Layer 9 of a small transformer language model trained on English Wikipedia (17 layers, counted from 0, width 96).
Take only the direct path to the model's output, skipping the later layers: a vector added to the residual stream pushes a token's score in proportion to its dot product with that token's output vector.

Output vectors of the tokens that the questions are about. A number n stands for (n - 500) times 0.0035.
" Born": 505 652 456 267 414 698 479 509 350 224 489 464 775 443 577 456 568 497 618 555 574 249 445 622 396 452 363 468 820 557 587 575 582 423 503 373 461 474 513 540 446 619 250 595 800 306 643 312 585 447 461 341 442 277 472 505 378 602 515 270 571 536 380 383 751 610 673 573 314 630 471 505 415 440 648 512 648 346 402 706 479 402 586 404 534 620 337 740 510 526 376 518 556 564 584 513
"year": 560 564 398 431 435 436 572 118 645 422 274 494 484 726 634 335 510 368 703 415 365 413 313 664 360 662 695 307 567 475 473 690 659 642 512 684 404 369 484 526 674 750 378 460 643 266 441 421 588 421 664 392 235 95 608 560 507 548 430 358 401 545 409 368 580 450 498 449 339 419 574 463 502 599 685 475 598 274 621 672 599 360 619 358 675 609 469 739 643 360 515 694 510 316 680 706
"β": 585 698 636 368 354 521 483 386 758 463 370 703 564 572 603 311 625 344 291 442 389 467 336 585 247 473 640 427 619 700 470 498 431 628 413 502 565 329 428 615 534 613 406 423 513 405 593 567 601 360 591 422 495 389 555 539 479 618 583 308 282 457 429 375 512 657 732 587 492 387 465 448 360 775 459 577 550 463 620 620 584 369 345 499 439 369 486 430 600 609 645 480 525 504 466 568
"play": 268 668 448 228 448 418 425 341 386 452 320 650 717 541 610 261 596 387 576 302 582 528 534 616 459 543 423 567 530 355 924 460 510 755 483 573 479 332 514 561 651 655 589 530 463 342 603 509 429 434 622 370 632 289 561 446 228 840 522 428 350 546 408 277 552 606 679 631 198 515 635 385 570 403 320 390 395 423 624 663 167 651 460 395 347 478 475 528 591 647 579 738 382 810 637 630
"With": 500 625 679 451 409 539 591 653 591 369 336 562 620 463 741 289 608 621 460 399 572 407 485 446 464 543 525 251 657 515 831 635 326 557 353 727 502 427 518 498 441 698 362 673 624 406 563 394 438 334 432 437 532 484 542 598 597 456 566 500 543 384 424 464 534 437 644 571 106 555 380 596 407 452 403 676 546 378 431 467 386 300 453 365 450 703 449 583 515 698 566 298 319 424 768 504
"te": 488 642 396 274 496 476 234 613 419 398 495 566 687 706 509 432 474 607 563 536 474 687 542 503 342 336 304 471 453 477 421 465 566 725 338 510 575 650 489 654 522 601 319 531 553 360 560 448 602 713 491 539 665 479 381 412 602 604 582 292 806 464 376 352 581 608 473 430 350 211 382 360 641 401 488 317 684 591 378 386 632 473 451 578 459 438 564 566 612 628 549 503 586 445 523 465
";": 549 513 492 694 475 515 681 486 434 392 606 365 395 479 467 476 611 551 685 579 486 461 578 489 608 428 323 481 486 618 336 533 325 519 685 401 687 498 544 626 674 512 593 691 360 409 380 639 564 372 437 476 493 605 482 553 293 499 610 629 540 484 400 505 471 460 518 398 588 453 449 408 615 528 293 491 507 552 616 422 452 629 410 617 495 523 458 361 308 561 488 408 360 511 475 418
"put": 449 437 381 689 457 519 409 427 493 583 373 675 711 580 480 319 683 448 488 407 835 311 378 593 403 400 598 456 337 464 601 549 569 493 132 432 377 594 447 688 722 545 499 464 569 375 716 49 468 273 621 397 689 386 512 536 484 542 513 423 471 608 505 322 573 497 423 639 371 592 576 515 520 416 441 567 636 431 581 265 265 640 445 404 388 629 531 450 350 633 662 623 716 342 690 843
"Č": 568 539 732 196 342 630 387 353 476 531 355 536 667 439 577 257 550 432 515 370 509 443 471 665 481 417 508 326 728 692 580 613 591 480 413 529 439 376 494 562 565 701 518 647 554 362 580 304 446 317 620 470 632 377 745 354 611 492 502 313 644 625 458 411 636 480 708 592 591 316 379 441 383 476 559 579 635 631 499 534 436 559 378 272 506 640 353 631 290 618 496 421 442 491 431 580
"able": 661 621 377 526 423 399 505 595 512 581 385 539 389 749 464 231 241 395 424 457 756 640 501 474 567 640 555 254 549 564 557 421 427 534 553 429 471 487 363 653 768 495 393 405 446 462 608 487 558 572 491 506 622 449 335 695 515 653 404 594 233 674 491 609 572 441 532 807 26 425 665 529 556 478 433 467 399 607 607 582 199 533 642 674 606 393 292 349 534 387 542 604 244 379 513 649
" but": 617 568 424 621 477 494 662 515 479 366 580 526 603 636 518 439 497 546 489 439 466 324 357 474 415 554 382 234 416 571 491 512 438 535 648 500 679 451 456 489 442 475 550 558 537 221 555 540 481 465 543 365 678 551 504 480 626 624 528 486 530 541 469 392 475 622 524 464 355 570 482 595 397 532 444 527 387 329 483 674 403 502 415 554 663 717 497 406 410 382 435 445 582 480 589 626
"po": 346 599 581 412 497 537 278 479 668 445 456 553 441 436 568 331 596 606 675 538 345 659 375 452 303 712 481 318 598 605 381 158 619 546 535 426 536 301 457 613 454 648 477 447 602 493 653 296 458 365 625 476 549 451 458 464 391 612 524 493 562 464 631 474 501 454 619 395 385 578 397 592 581 564 454 406 705 554 542 511 477 537 639 415 335 617 526 385 582 743 290 625 603 335 667 457
" Cup": 495 484 480 441 466 551 402 187 487 469 316 550 441 523 417 404 437 271 540 421 722 595 619 628 477 434 571 508 526 592 530 454 563 515 444 715 732 429 442 484 395 752 443 643 467 353 551 380 524 417 635 334 551 436 584 360 391 338 370 357 573 648 441 599 802 357 681 601 305 501 487 392 508 437 557 551 377 746 679 671 329 579 454 256 462 665 329 744 490 506 566 402 487 612 570 589
" species": 574 643 324 367 461 653 334 337 644 448 604 402 455 617 536 311 653 270 205 595 209 557 255 783 608 415 626 387 624 647 552 447 583 759 285 191 707 714 398 471 526 390 499 386 666 379 712 710 532 316 469 258 550 417 566 497 497 731 457 429 374 370 540 508 616 574 669 478 559 416 568 455 226 746 339 560 349 201 558 811 549 401 438 392 557 346 594 634 539 351 740 533 726 570 531 543

Output weights of attention head 2. The head adds the sum of these rows, row i times number i of z. A number n stands for (n - 500) times 0.0013.
o0: 414 554 585 656 793 494 450 413 22 419 610 520 725 520 506 714 281 852 557 502 809 518 495 387 272 601 434 373 453 352 678 768 487 582 543 501 420 196 540 676 329 564 463 480 502 213 454 540 482 493 589 718 472 384 499 542 495 702 508 549 500 580 645 696 723 376 360 393 192 574 641 498 472 326 470 545 441 489 391 592 367 275 726 635 420 450 389 581 453 567 415 579 379 452 409 315
o1: 360 639 566 724 638 581 539 506 675 384 587 516 669 350 574 569 626 515 297 628 554 346 438 419 527 736 301 276 506 316 656 392 595 406 363 421 420 259 512 449 411 633 773 560 629 648 442 370 281 376 745 548 674 629 403 312 420 382 402 509 705 332 693 510 419 460 399 379 517 760 352 361 436 600 655 757 446 433 317 545 412 705 285 498 570 673 488 349 588 554 486 380 362 572 561 477
o2: 572 549 452 562 631 363 550 481 432 512 310 548 594 560 369 618 429 436 488 385 460 440 291 566 388 616 589 388 383 457 462 369 405 544 203 589 449 387 321 473 452 576 575 241 333 557 688 572 758 704 643 460 536 558 643 845 491 570 526 628 280 699 480 696 458 527 495 519 614 360 403 297 645 729 467 263 537 542 480 612 281 512 353 575 567 491 310 554 796 580 427 461 479 536 734 238
o3: 303 641 489 532 529 444 564 460 466 558 371 316 707 439 491 391 453 364 586 618 576 474 568 555 805 403 436 383 619 478 511 450 382 326 375 618 746 679 583 495 393 482 351 556 592 615 685 464 437 396 399 422 559 651 483 362 548 461 227 525 571 689 425 443 440 582 429 326 645 684 580 460 677 580 456 237 442 673 542 573 576 544 501 533 380 560 378 363 541 453 453 361 430 641 599 455
o4: 336 612 446 382 622 545 652 566 401 456 365 442 592 437 410 646 564 336 447 495 661 235 624 589 303 583 578 742 540 512 544 598 562 398 665 349 575 519 402 641 427 522 472 549 284 460 333 521 439 429 453 455 406 413 375 462 738 486 333 552 531 363 529 584 468 469 456 566 439 460 437 619 668 286 441 460 660 669 559 582 435 622 595 457 598 587 547 408 581 442 573 443 538 433 567 464
o5: 565 538 500 429 521 310 549 817 509 521 638 163 463 694 293 655 430 681 376 377 540 305 535 516 496 546 611 663 443 422 613 493 505 551 664 612 548 344 580 534 533 576 622 294 601 692 461 500 274 556 479 687 307 402 526 585 427 485 282 306 479 226 517 530 371 483 393 532 513 696 319 591 543 450 604 477 435 600 270 602 573 534 409 560 326 483 691 500 580 374 466 711 370 559 395 658
o6: 480 499 435 540 790 512 813 452 542 492 190 422 426 436 420 542 575 566 310 511 274 651 570 709 545 376 611 430 437 627 178 652 397 522 521 598 387 430 571 638 579 408 524 758 587 653 421 427 465 292 447 352 686 401 446 430 534 364 494 696 321 575 569 414 436 553 630 488 640 249 329 580 420 651 592 572 447 580 275 580 424 607 479 470 676 723 563 207 446 631 464 482 495 643 315 446
o7: 566 528 558 427 548 728 371 613 391 536 536 335 615 592 367 420 713 526 528 513 668 442 306 51 392 494 610 516 325 509 672 384 549 507 666 554 460 461 604 595 735 609 410 586 716 764 492 308 542 574 457 665 551 416 555 283 442 490 585 335 506 623 496 211 432 425 368 576 498 525 467 571 361 486 308 655 593 286 610 429 360 330 421 532 597 467 520 456 378 743 463 469 501 604 564 485
o8: 817 237 655 607 743 654 509 377 333 437 802 495 447 458 413 626 383 378 513 361 539 659 409 534 546 449 408 642 571 476 431 441 640 390 406 477 509 513 485 528 621 397 494 578 278 684 524 364 506 553 499 390 401 439 432 443 680 325 426 374 423 545 614 499 402 658 310 578 552 276 597 412 560 786 507 577 536 573 435 427 598 652 518 426 552 491 619 558 577 324 481 462 457 202 621 510
o9: 459 491 540 494 567 529 538 757 604 466 445 370 586 577 532 576 899 321 560 504 282 594 350 346 585 483 359 479 449 487 761 447 482 657 251 371 530 660 469 370 354 364 561 212 429 616 453 645 631 536 542 513 671 550 333 372 595 352 367 307 442 379 567 463 607 698 546 424 395 613 319 379 436 285 567 591 359 341 613 607 357 453 509 464 850 534 529 581 444 513 595 555 505 605 375 836
o10: 264 512 651 430 600 555 108 410 503 637 516 392 518 517 479 320 610 499 427 502 558 692 444 627 456 687 577 482 530 344 276 428 627 436 471 600 508 582 626 484 465 346 604 619 308 352 540 265 530 501 592 512 724 444 562 379 630 629 669 495 499 492 741 561 609 803 783 600 548 425 439 483 281 409 489 364 590 677 409 581 423 684 594 362 302 463 530 408 391 323 609 373 512 328 546 303
o11: 583 454 663 409 420 551 553 541 557 280 477 346 359 678 537 292 650 604 493 581 668 576 396 382 409 485 698 536 682 769 270 410 681 517 386 502 618 592 654 654 344 474 492 330 331 552 617 296 685 692 562 587 503 614 465 796 725 324 431 577 405 729 360 642 498 320 708 503 413 325 514 574 350 388 464 549 514 298 467 489 396 418 576 582 563 466 452 184 414 448 444 337 523 335 441 623
o12: 445 523 570 498 427 325 441 526 339 645 552 271 612 385 453 517 631 408 445 436 411 390 461 610 470 427 695 405 357 614 180 491 569 653 447 631 770 567 829 407 616 580 683 549 600 608 204 252 386 557 367 625 560 405 639 420 477 297 487 516 497 492 439 469 413 548 651 528 522 701 593 483 508 518 475 525 783 529 592 525 569 641 436 546 364 467 415 498 474 557 558 404 247 522 473 341
o13: 228 314 630 423 632 368 456 386 481 660 476 628 617 403 538 443 587 541 539 485 626 619 443 602 400 383 669 399 403 267 624 602 610 372 402 520 481 455 571 485 649 519 523 669 594 600 452 589 380 262 688 426 522 528 521 312 615 414 389 403 368 604 258 494 451 616 646 347 588 101 687 777 332 573 484 439 691 554 621 568 574 636 455 439 734 359 560 423 384 473 372 403 560 468 581 552
o14: 376 622 412 454 340 333 665 452 506 464 218 427 307 363 580 375 639 619 333 499 351 441 420 588 418 670 407 500 578 525 484 256 557 515 369 817 612 378 451 408 316 392 744 514 496 631 380 530 662 497 565 280 405 353 767 497 471 701 494 464 507 446 495 477 722 601 526 565 574 530 591 529 557 437 479 724 601 252 544 621 653 247 365 622 625 612 458 429 860 646 729 417 310 338 579 441
o15: 607 335 425 456 295 414 403 433 631 363 603 660 317 458 453 547 482 668 548 635 440 598 311 452 551 716 553 563 406 408 387 638 577 451 497 475 436 297 494 540 472 575 476 402 482 572 369 611 588 682 593 388 326 639 537 518 506 551 526 463 186 439 675 663 592 549 377 508 612 486 564 322 635 636 661 509 488 475 354 407 473 539 286 481 682 446 571 452 462 347 715 683 280 480 588 563
o16: 581 591 647 403 612 731 361 494 541 543 642 490 463 547 398 626 557 486 446 803 562 277 422 332 359 452 591 671 465 625 444 618 433 333 601 499 440 690 526 671 477 530 301 622 476 681 340 238 414 463 505 394 447 351 562 372 574 452 578 440 353 701 619 285 510 399 591 413 471 430 729 373 466 508 471 691 450 491 349 535 447 274 393 510 645 641 580 434 488 484 598 480 544 431 437 564
o17: 481 574 560 630 567 718 590 392 417 707 510 695 794 590 398 570 438 340 499 476 512 740 659 241 405 422 467 382 508 365 372 548 475 371 612 656 509 322 274 492 474 493 688 434 453 651 517 297 388 512 583 380 410 631 335 632 657 611 519 458 532 674 599 663 610 419 478 348 284 660 419 388 589 335 147 186 403 663 476 545 579 350 473 506 294 787 559 612 495 603 476 734 267 358 528 565
o18: 571 400 412 623 460 196 694 697 759 592 691 590 314 596 508 281 616 245 589 495 627 381 517 429 638 552 429 331 505 454 678 516 263 479 531 522 534 423 426 514 605 387 379 480 423 647 494 596 527 439 352 426 429 629 580 698 728 526 500 766 403 476 546 331 289 373 586 454 582 358 608 718 519 477 522 427 402 371 484 396 453 462 478 617 588 542 598 427 628 366 416 512 312 482 611 485
o19: 603 314 604 393 610 444 435 534 628 481 473 643 604 534 440 696 635 340 611 328 250 565 408 293 308 597 394 548 386 644 460 281 657 384 603 473 559 836 337 453 449 467 365 550 581 408 576 556 446 588 553 418 582 622 436 592 242 498 597 470 284 475 636 503 251 548 424 656 466 589 559 196 521 499 373 603 453 294 550 531 518 608 407 592 576 919 503 474 612 519 413 434 586 515 635 492
o20: 627 669 698 833 808 524 442 641 501 269 619 333 544 534 497 573 462 335 657 584 419 691 494 403 507 407 415 700 215 507 373 493 445 622 436 587 651 353 518 457 373 461 496 444 365 434 299 413 509 313 432 448 644 382 475 674 418 367 591 365 658 410 506 446 622 426 591 482 429 521 497 550 506 433 329 707 538 459 386 484 612 721 344 589 416 332 566 494 419 494 549 649 504 548 557 483
o21: 512 512 581 404 473 683 370 452 502 745 473 438 551 405 708 363 258 531 508 630 553 504 380 482 447 575 577 711 573 617 528 306 598 89 375 568 400 574 685 596 451 382 532 564 675 550 502 623 569 718 621 427 611 360 467 271 398 316 499 439 431 541 621 470 682 467 328 397 386 440 641 445 647 394 337 558 415 490 505 365 609 467 626 240 449 481 547 520 289 615 688 602 384 759 555 406
o22: 692 531 568 645 291 813 618 456 531 517 475 525 466 347 471 442 572 263 573 400 481 562 642 582 595 526 361 719 341 365 335 533 408 390 135 558 533 466 462 702 642 495 362 553 639 647 227 433 705 624 658 372 412 553 423 326 454 311 611 678 451 428 348 429 575 417 590 560 551 631 458 314 490 597 436 473 540 595 529 578 565 688 363 690 292 446 444 539 177 312 746 413 315 794 557 644
o23: 603 349 585 611 585 561 576 521 454 584 138 576 620 344 409 393 390 337 453 773 576 398 343 559 245 475 609 543 339 530 582 513 539 528 284 526 272 645 758 320 540 368 522 721 634 472 581 325 444 615 535 470 547 642 355 658 593 487 329 646 227 231 520 493 328 484 468 391 615 467 556 544 388 538 740 620 391 651 482 552 673 429 239 764 394 641 438 700 595 293 446 550 576 623 493 497
o24: 543 562 359 492 530 474 371 499 387 578 262 300 431 491 565 566 498 460 530 483 542 392 410 560 481 509 534 471 587 449 463 358 727 446 420 444 653 599 450 513 203 518 720 448 643 650 446 375 683 657 638 444 498 706 610 469 547 590 601 553 503 334 448 560 579 543 500 369 492 237 570 382 620 307 548 617 448 739 424 369 512 291 515 399 609 575 499 408 403 601 476 534 304 608 767 595
o25: 543 637 572 389 702 665 279 512 508 592 481 549 514 360 579 465 559 579 477 437 670 454 518 518 580 356 455 531 319 139 591 577 725 365 335 520 530 503 343 663 638 507 334 224 543 599 479 351 380 457 453 508 214 555 444 383 607 498 350 398 600 750 578 549 663 575 500 869 413 738 434 624 494 512 529 514 608 406 386 704 453 311 481 555 425 546 231 487 488 376 693 373 441 546 484 601
o26: 492 520 257 445 254 578 542 422 536 642 487 475 531 563 592 621 495 311 601 174 332 518 648 508 554 525 630 422 606 684 799 430 392 752 529 673 401 375 250 634 519 595 200 437 585 582 642 393 465 698 522 310 533 398 450 437 587 315 559 629 408 546 326 317 450 536 356 673 383 545 453 566 659 288 443 510 520 679 509 372 531 706 532 127 512 676 490 740 629 447 597 535 443 383 516 542
o27: 405 492 569 490 234 616 492 488 343 474 286 383 593 616 404 497 465 352 523 637 676 341 767 579 510 725 690 314 437 410 590 345 640 438 350 895 586 455 380 485 434 504 357 294 489 562 656 478 537 509 792 523 530 478 414 596 529 266 592 643 428 361 425 433 635 619 398 553 408 576 592 616 478 484 400 512 496 626 740 414 575 536 624 556 495 562 241 471 320 517 512 560 490 515 318 364
o28: 467 440 530 293 600 590 489 594 641 615 348 517 400 634 602 516 456 329 556 380 410 630 709 765 588 435 642 722 371 494 400 580 561 479 436 626 527 403 534 429 501 476 520 400 536 486 432 249 597 478 441 545 583 435 573 469 584 373 636 572 668 493 324 249 329 524 649 224 697 264 462 422 319 506 614 549 590 545 555 496 638 563 409 489 604 698 518 363 538 552 305 320 448 387 644 417
o29: 418 530 661 609 643 445 444 477 640 557 581 437 498 452 444 432 592 446 432 544 469 486 630 520 458 597 419 500 330 605 515 676 290 391 552 552 533 428 592 418 513 588 356 675 281 470 413 563 642 539 499 392 515 540 746 630 554 549 552 342 345 570 669 528 448 370 662 333 490 582 554 536 459 325 276 383 562 426 434 471 599 337 359 382 361 472 522 514 615 607 678 679 367 383 408 685
o30: 338 518 401 244 263 495 526 507 599 507 645 371 702 716 457 399 352 357 272 604 504 352 543 568 648 619 420 449 762 604 446 595 557 319 397 492 361 454 373 436 564 524 626 337 458 584 625 372 739 459 565 522 680 650 152 627 398 490 558 489 498 556 664 426 544 591 582 797 588 489 458 554 422 680 447 561 504 521 463 453 446 371 518 353 422 368 341 631 500 464 411 832 379 704 450 415
o31: 545 384 671 572 397 542 500 478 330 600 504 442 486 419 509 605 483 516 402 550 409 453 425 519 569 454 566 457 487 445 646 619 606 545 464 469 373 429 686 575 487 363 531 520 425 583 393 512 693 336 459 466 298 572 525 382 849 361 579 634 417 717 704 326 409 475 483 603 391 604 522 587 476 422 486 692 469 521 639 402 669 248 589 523 588 688 131 577 347 574 407 488 435 338 508 459

Each question shows a token from some text and the vector z that the head gathered there. A number n stands for (n - 500) times 0.0058.

" for": 573 487 499 469 453 549 604 507 397 639 557 590 482 574 519 413 560 497 537 522 523 380 316 489 452 474 465 344 517 553 365 443
Pushed down most: " Cup"

" |": 519 513 532 525 424 416 694 462 446 412 487 447 443 540 422 460 603 458 285 545 653 551 500 524 408 383 418 469 528 570 541 486
Which two tokens does it push up most, strongest first? ";", "Č"

"n": 354 485 477 575 502 355 754 570 317 463 735 470 469 649 268 402 695 448 554 624 370 516 495 575 629 331 548 397 687 646 500 429
Which of these tokens does it push up most? "Č"

" a": 549 647 453 514 480 412 591 508 512 553 669 535 461 587 540 419 643 540 346 580 562 540 334 554 539 479 498 509 529 574 464 398
Pushed down most: "able"

"ical": 566 447 452 402 551 389 594 567 555 606 476 475 360 579 579 479 581 418 382 391 624 576 474 536 535 358 459 399 439 663 370 504
Which of these tokens does it push up most? " species"

"ing": 336 451 560 458 457 518 582 475 539 531 515 603 501 458 485 546 522 431 497 671 548 519 407 641 581 331 628 417 575 551 373 425
Which two tokens does it push up most, strongest first? " species", "β"

"g": 431 580 485 462 491 366 531 541 396 624 514 606 460 616 631 514 569 407 444 472 493 459 484 544 513 433 503 447 492 466 356 412
Which two tokens does it push up most, strongest first? " species", "β"

".": 586 548 525 615 423 477 482 542 376 554 576 446 452 531 544 433 537 481 414 517 512 512 413 603 507 481 473 459 508 517 413 450
Which of these tokens does it push up most? "play"

" area": 455 447 501 530 564 392 403 433 505 401 636 514 418 549 523 361 411 585 366 508 501 482 312 561 414 392 596 520 510 537 626 434
Which of these tokens does it push up most? "po"

"|---|---|": 600 584 610 471 531 450 659 570 536 509 542 583 405 600 362 409 648 427 375 562 565 561 418 705 502 505 427 509 499 460 532 468
Which of these tokens does it push up most? "put"

"55": 421 438 635 433 390 322 618 439 539 493 599 600 435 673 638 531 420 453 686 406 537 424 468 550 476 376 620 429 624 564 465 451
Which of these tokens does it push up most? "β"

"il": 557 426 577 451 373 233 459 580 366 592 563 599 352 583 657 483 591 466 608 589 471 388 460 547 565 464 500 396 436 584 458 512
Which two tokens does it push up most, strongest first? " species", "β"

"day": 641 545 563 519 466 402 518 591 518 590 536 567 389 616 478 421 481 556 376 448 588 391 365 546 531 516 545 457 423 536 400 415
Which of these tokens does it push up most? "te"

",": 474 569 480 436 428 480 587 486 484 605 490 506 371 581 413 391 460 397 573 461 534 405 348 546 362 399 542 354 550 513 519 443
Pushed down most: " Cup"

"ge": 411 394 547 583 453 277 694 469 415 622 781 500 440 701 555 426 595 552 535 544 553 557 436 396 705 409 487 404 632 668 575 518
Which three tokens does it push up most, strongest first? "Č", " species", "β"

" Ba": 606 466 621 538 535 406 562 584 506 594 491 522 370 613 459 417 595 499 466 558 619 402 395 609 473 414 515 479 540 475 397 447
Which three tokens does it push up most, strongest first? " but", "te", "put"

"press": 508 532 688 497 644 525 351 445 496 515 572 699 334 573 406 451 620 435 743 374 603 444 230 587 651 521 421 517 573 583 636 135
Which of these tokens does it push up most? "able"

"el": 561 517 593 478 468 391 458 607 283 429 555 557 341 580 590 515 562 405 528 490 531 556 515 626 545 514 610 599 374 639 382 329
Which two tokens does it push up most, strongest first? "play", "With"

"59": 444 463 513 400 433 448 553 440 499 555 412 413 275 624 524 495 480 409 623 538 484 431 354 670 384 367 569 374 570 565 408 416
Which two tokens does it push up most, strongest first? " species", "year"

"th": 562 696 336 520 521 519 579 504 551 660 690 461 500 631 387 385 544 496 293 367 678 452 567 542 566 515 410 509 517 507 430 350
Which of these tokens does it push up most? "Č"

"b": 554 568 619 454 528 619 471 361 489 474 472 774 221 258 758 513 490 458 567 602 511 456 306 404 626 363 614 708 283 455 527 318
Pushed down most: "Č"

"w": 498 464 484 357 342 358 496 492 564 668 613 562 475 637 640 494 462 516 489 345 692 486 766 650 488 674 637 612 481 688 495 637
Pushed down most: "po"

"i": 482 543 506 418 468 422 545 592 341 530 552 570 576 566 605 430 569 387 466 507 549 472 499 582 412 345 526 379 535 624 336 421
Which of these tokens does it push up most? "β"

" 17": 614 552 573 494 487 440 581 521 444 587 496 599 404 564 522 408 574 575 541 523 497 494 362 548 492 478 540 455 539 621 428 513
Pushed down most: ";"

"cent": 586 678 474 526 597 493 548 439 475 643 727 441 473 626 415 400 486 427 207 420 690 450 451 485 465 419 357 401 447 450 406 257
Which of these tokens does it push up most? "te"

"c": 559 567 615 418 568 436 556 590 510 484 564 494 415 573 518 530 577 500 420 516 569 504 548 637 495 499 651 590 448 523 392 462
Which two tokens does it push up most, strongest first? "put", " Cup"

" do": 557 623 421 545 479 464 649 541 349 631 497 579 514 748 560 355 494 500 701 412 633 507 359 562 535 397 562 541 483 593 488 392
Which of these tokens does it push up most? "With"

" including": 535 566 531 543 450 435 552 537 504 529 570 563 392 589 529 387 619 572 431 590 505 502 375 595 506 529 518 412 482 564 385 372
Which of these tokens does it push up most? "po"

"ia": 626 507 593 488 398 403 381 524 297 517 617 587 449 468 593 508 531 555 383 560 478 449 509 550 477 665 556 357 471 634 413 398
Which of these tokens does it push up most? "play"

"x": 411 519 597 461 511 558 549 392 613 779 457 504 537 568 591 556 392 384 524 394 611 471 573 416 519 581 787 507 421 523 293 579
Which of these tokens does it push up most? "year"

"ten": 635 475 522 364 430 412 501 476 510 553 549 484 402 563 749 473 597 467 589 466 529 412 416 469 391 504 643 481 483 737 362 501
Which three tokens does it push up most, strongest first? "year", "With", "β"

"ster": 589 572 509 426 399 377 586 571 454 548 540 433 371 659 610 440 560 613 398 397 444 520 464 622 558 419 526 506 555 517 547 496
Which of these tokens does it push up most? "Č"

" P": 537 550 511 473 480 419 479 530 549 378 615 593 437 591 465 415 558 399 503 481 537 504 323 698 470 458 478 447 521 443 407 427
Pushed down most: "play"

" 26": 451 515 542 440 387 350 656 466 524 460 433 505 412 631 532 557 461 426 603 410 510 378 412 633 377 365 556 419 589 453 465 491
Pushed down most: " Born"

"ive": 581 429 516 468 432 320 561 577 493 457 649 486 350 571 599 410 625 582 418 691 511 629 406 518 400 461 633 472 629 604 407 393
Which of these tokens does it push up most? "po"

" V": 443 507 478 537 406 450 514 541 549 567 547 474 514 640 591 464 564 437 421 586 577 494 413 622 540 370 555 438 619 510 438 523
Pushed down most: "able"

"5": 561 427 508 337 318 439 649 471 408 441 388 515 276 488 490 662 561 430 570 461 507 448 386 522 325 381 578 399 543 428 606 413
Pushed down most: " Cup"

" 0": 456 506 627 411 443 276 645 361 558 521 559 516 323 698 524 555 406 480 545 450 603 463 481 565 458 333 596 450 544 469 467 406
Which three tokens does it push up most, strongest first? " species", "β", "year"

"18": 525 585 454 454 385 425 545 611 431 645 527 491 380 562 598 437 588 499 488 586 640 483 438 606 530 479 532 519 489 576 352 468
Which two tokens does it push up most, strongest first? "With", " but"

"ur": 566 620 549 479 495 398 489 584 441 509 591 516 487 641 617 397 615 446 520 464 582 531 507 652 497 421 446 524 539 640 371 477
Which of these tokens does it push up most? "With"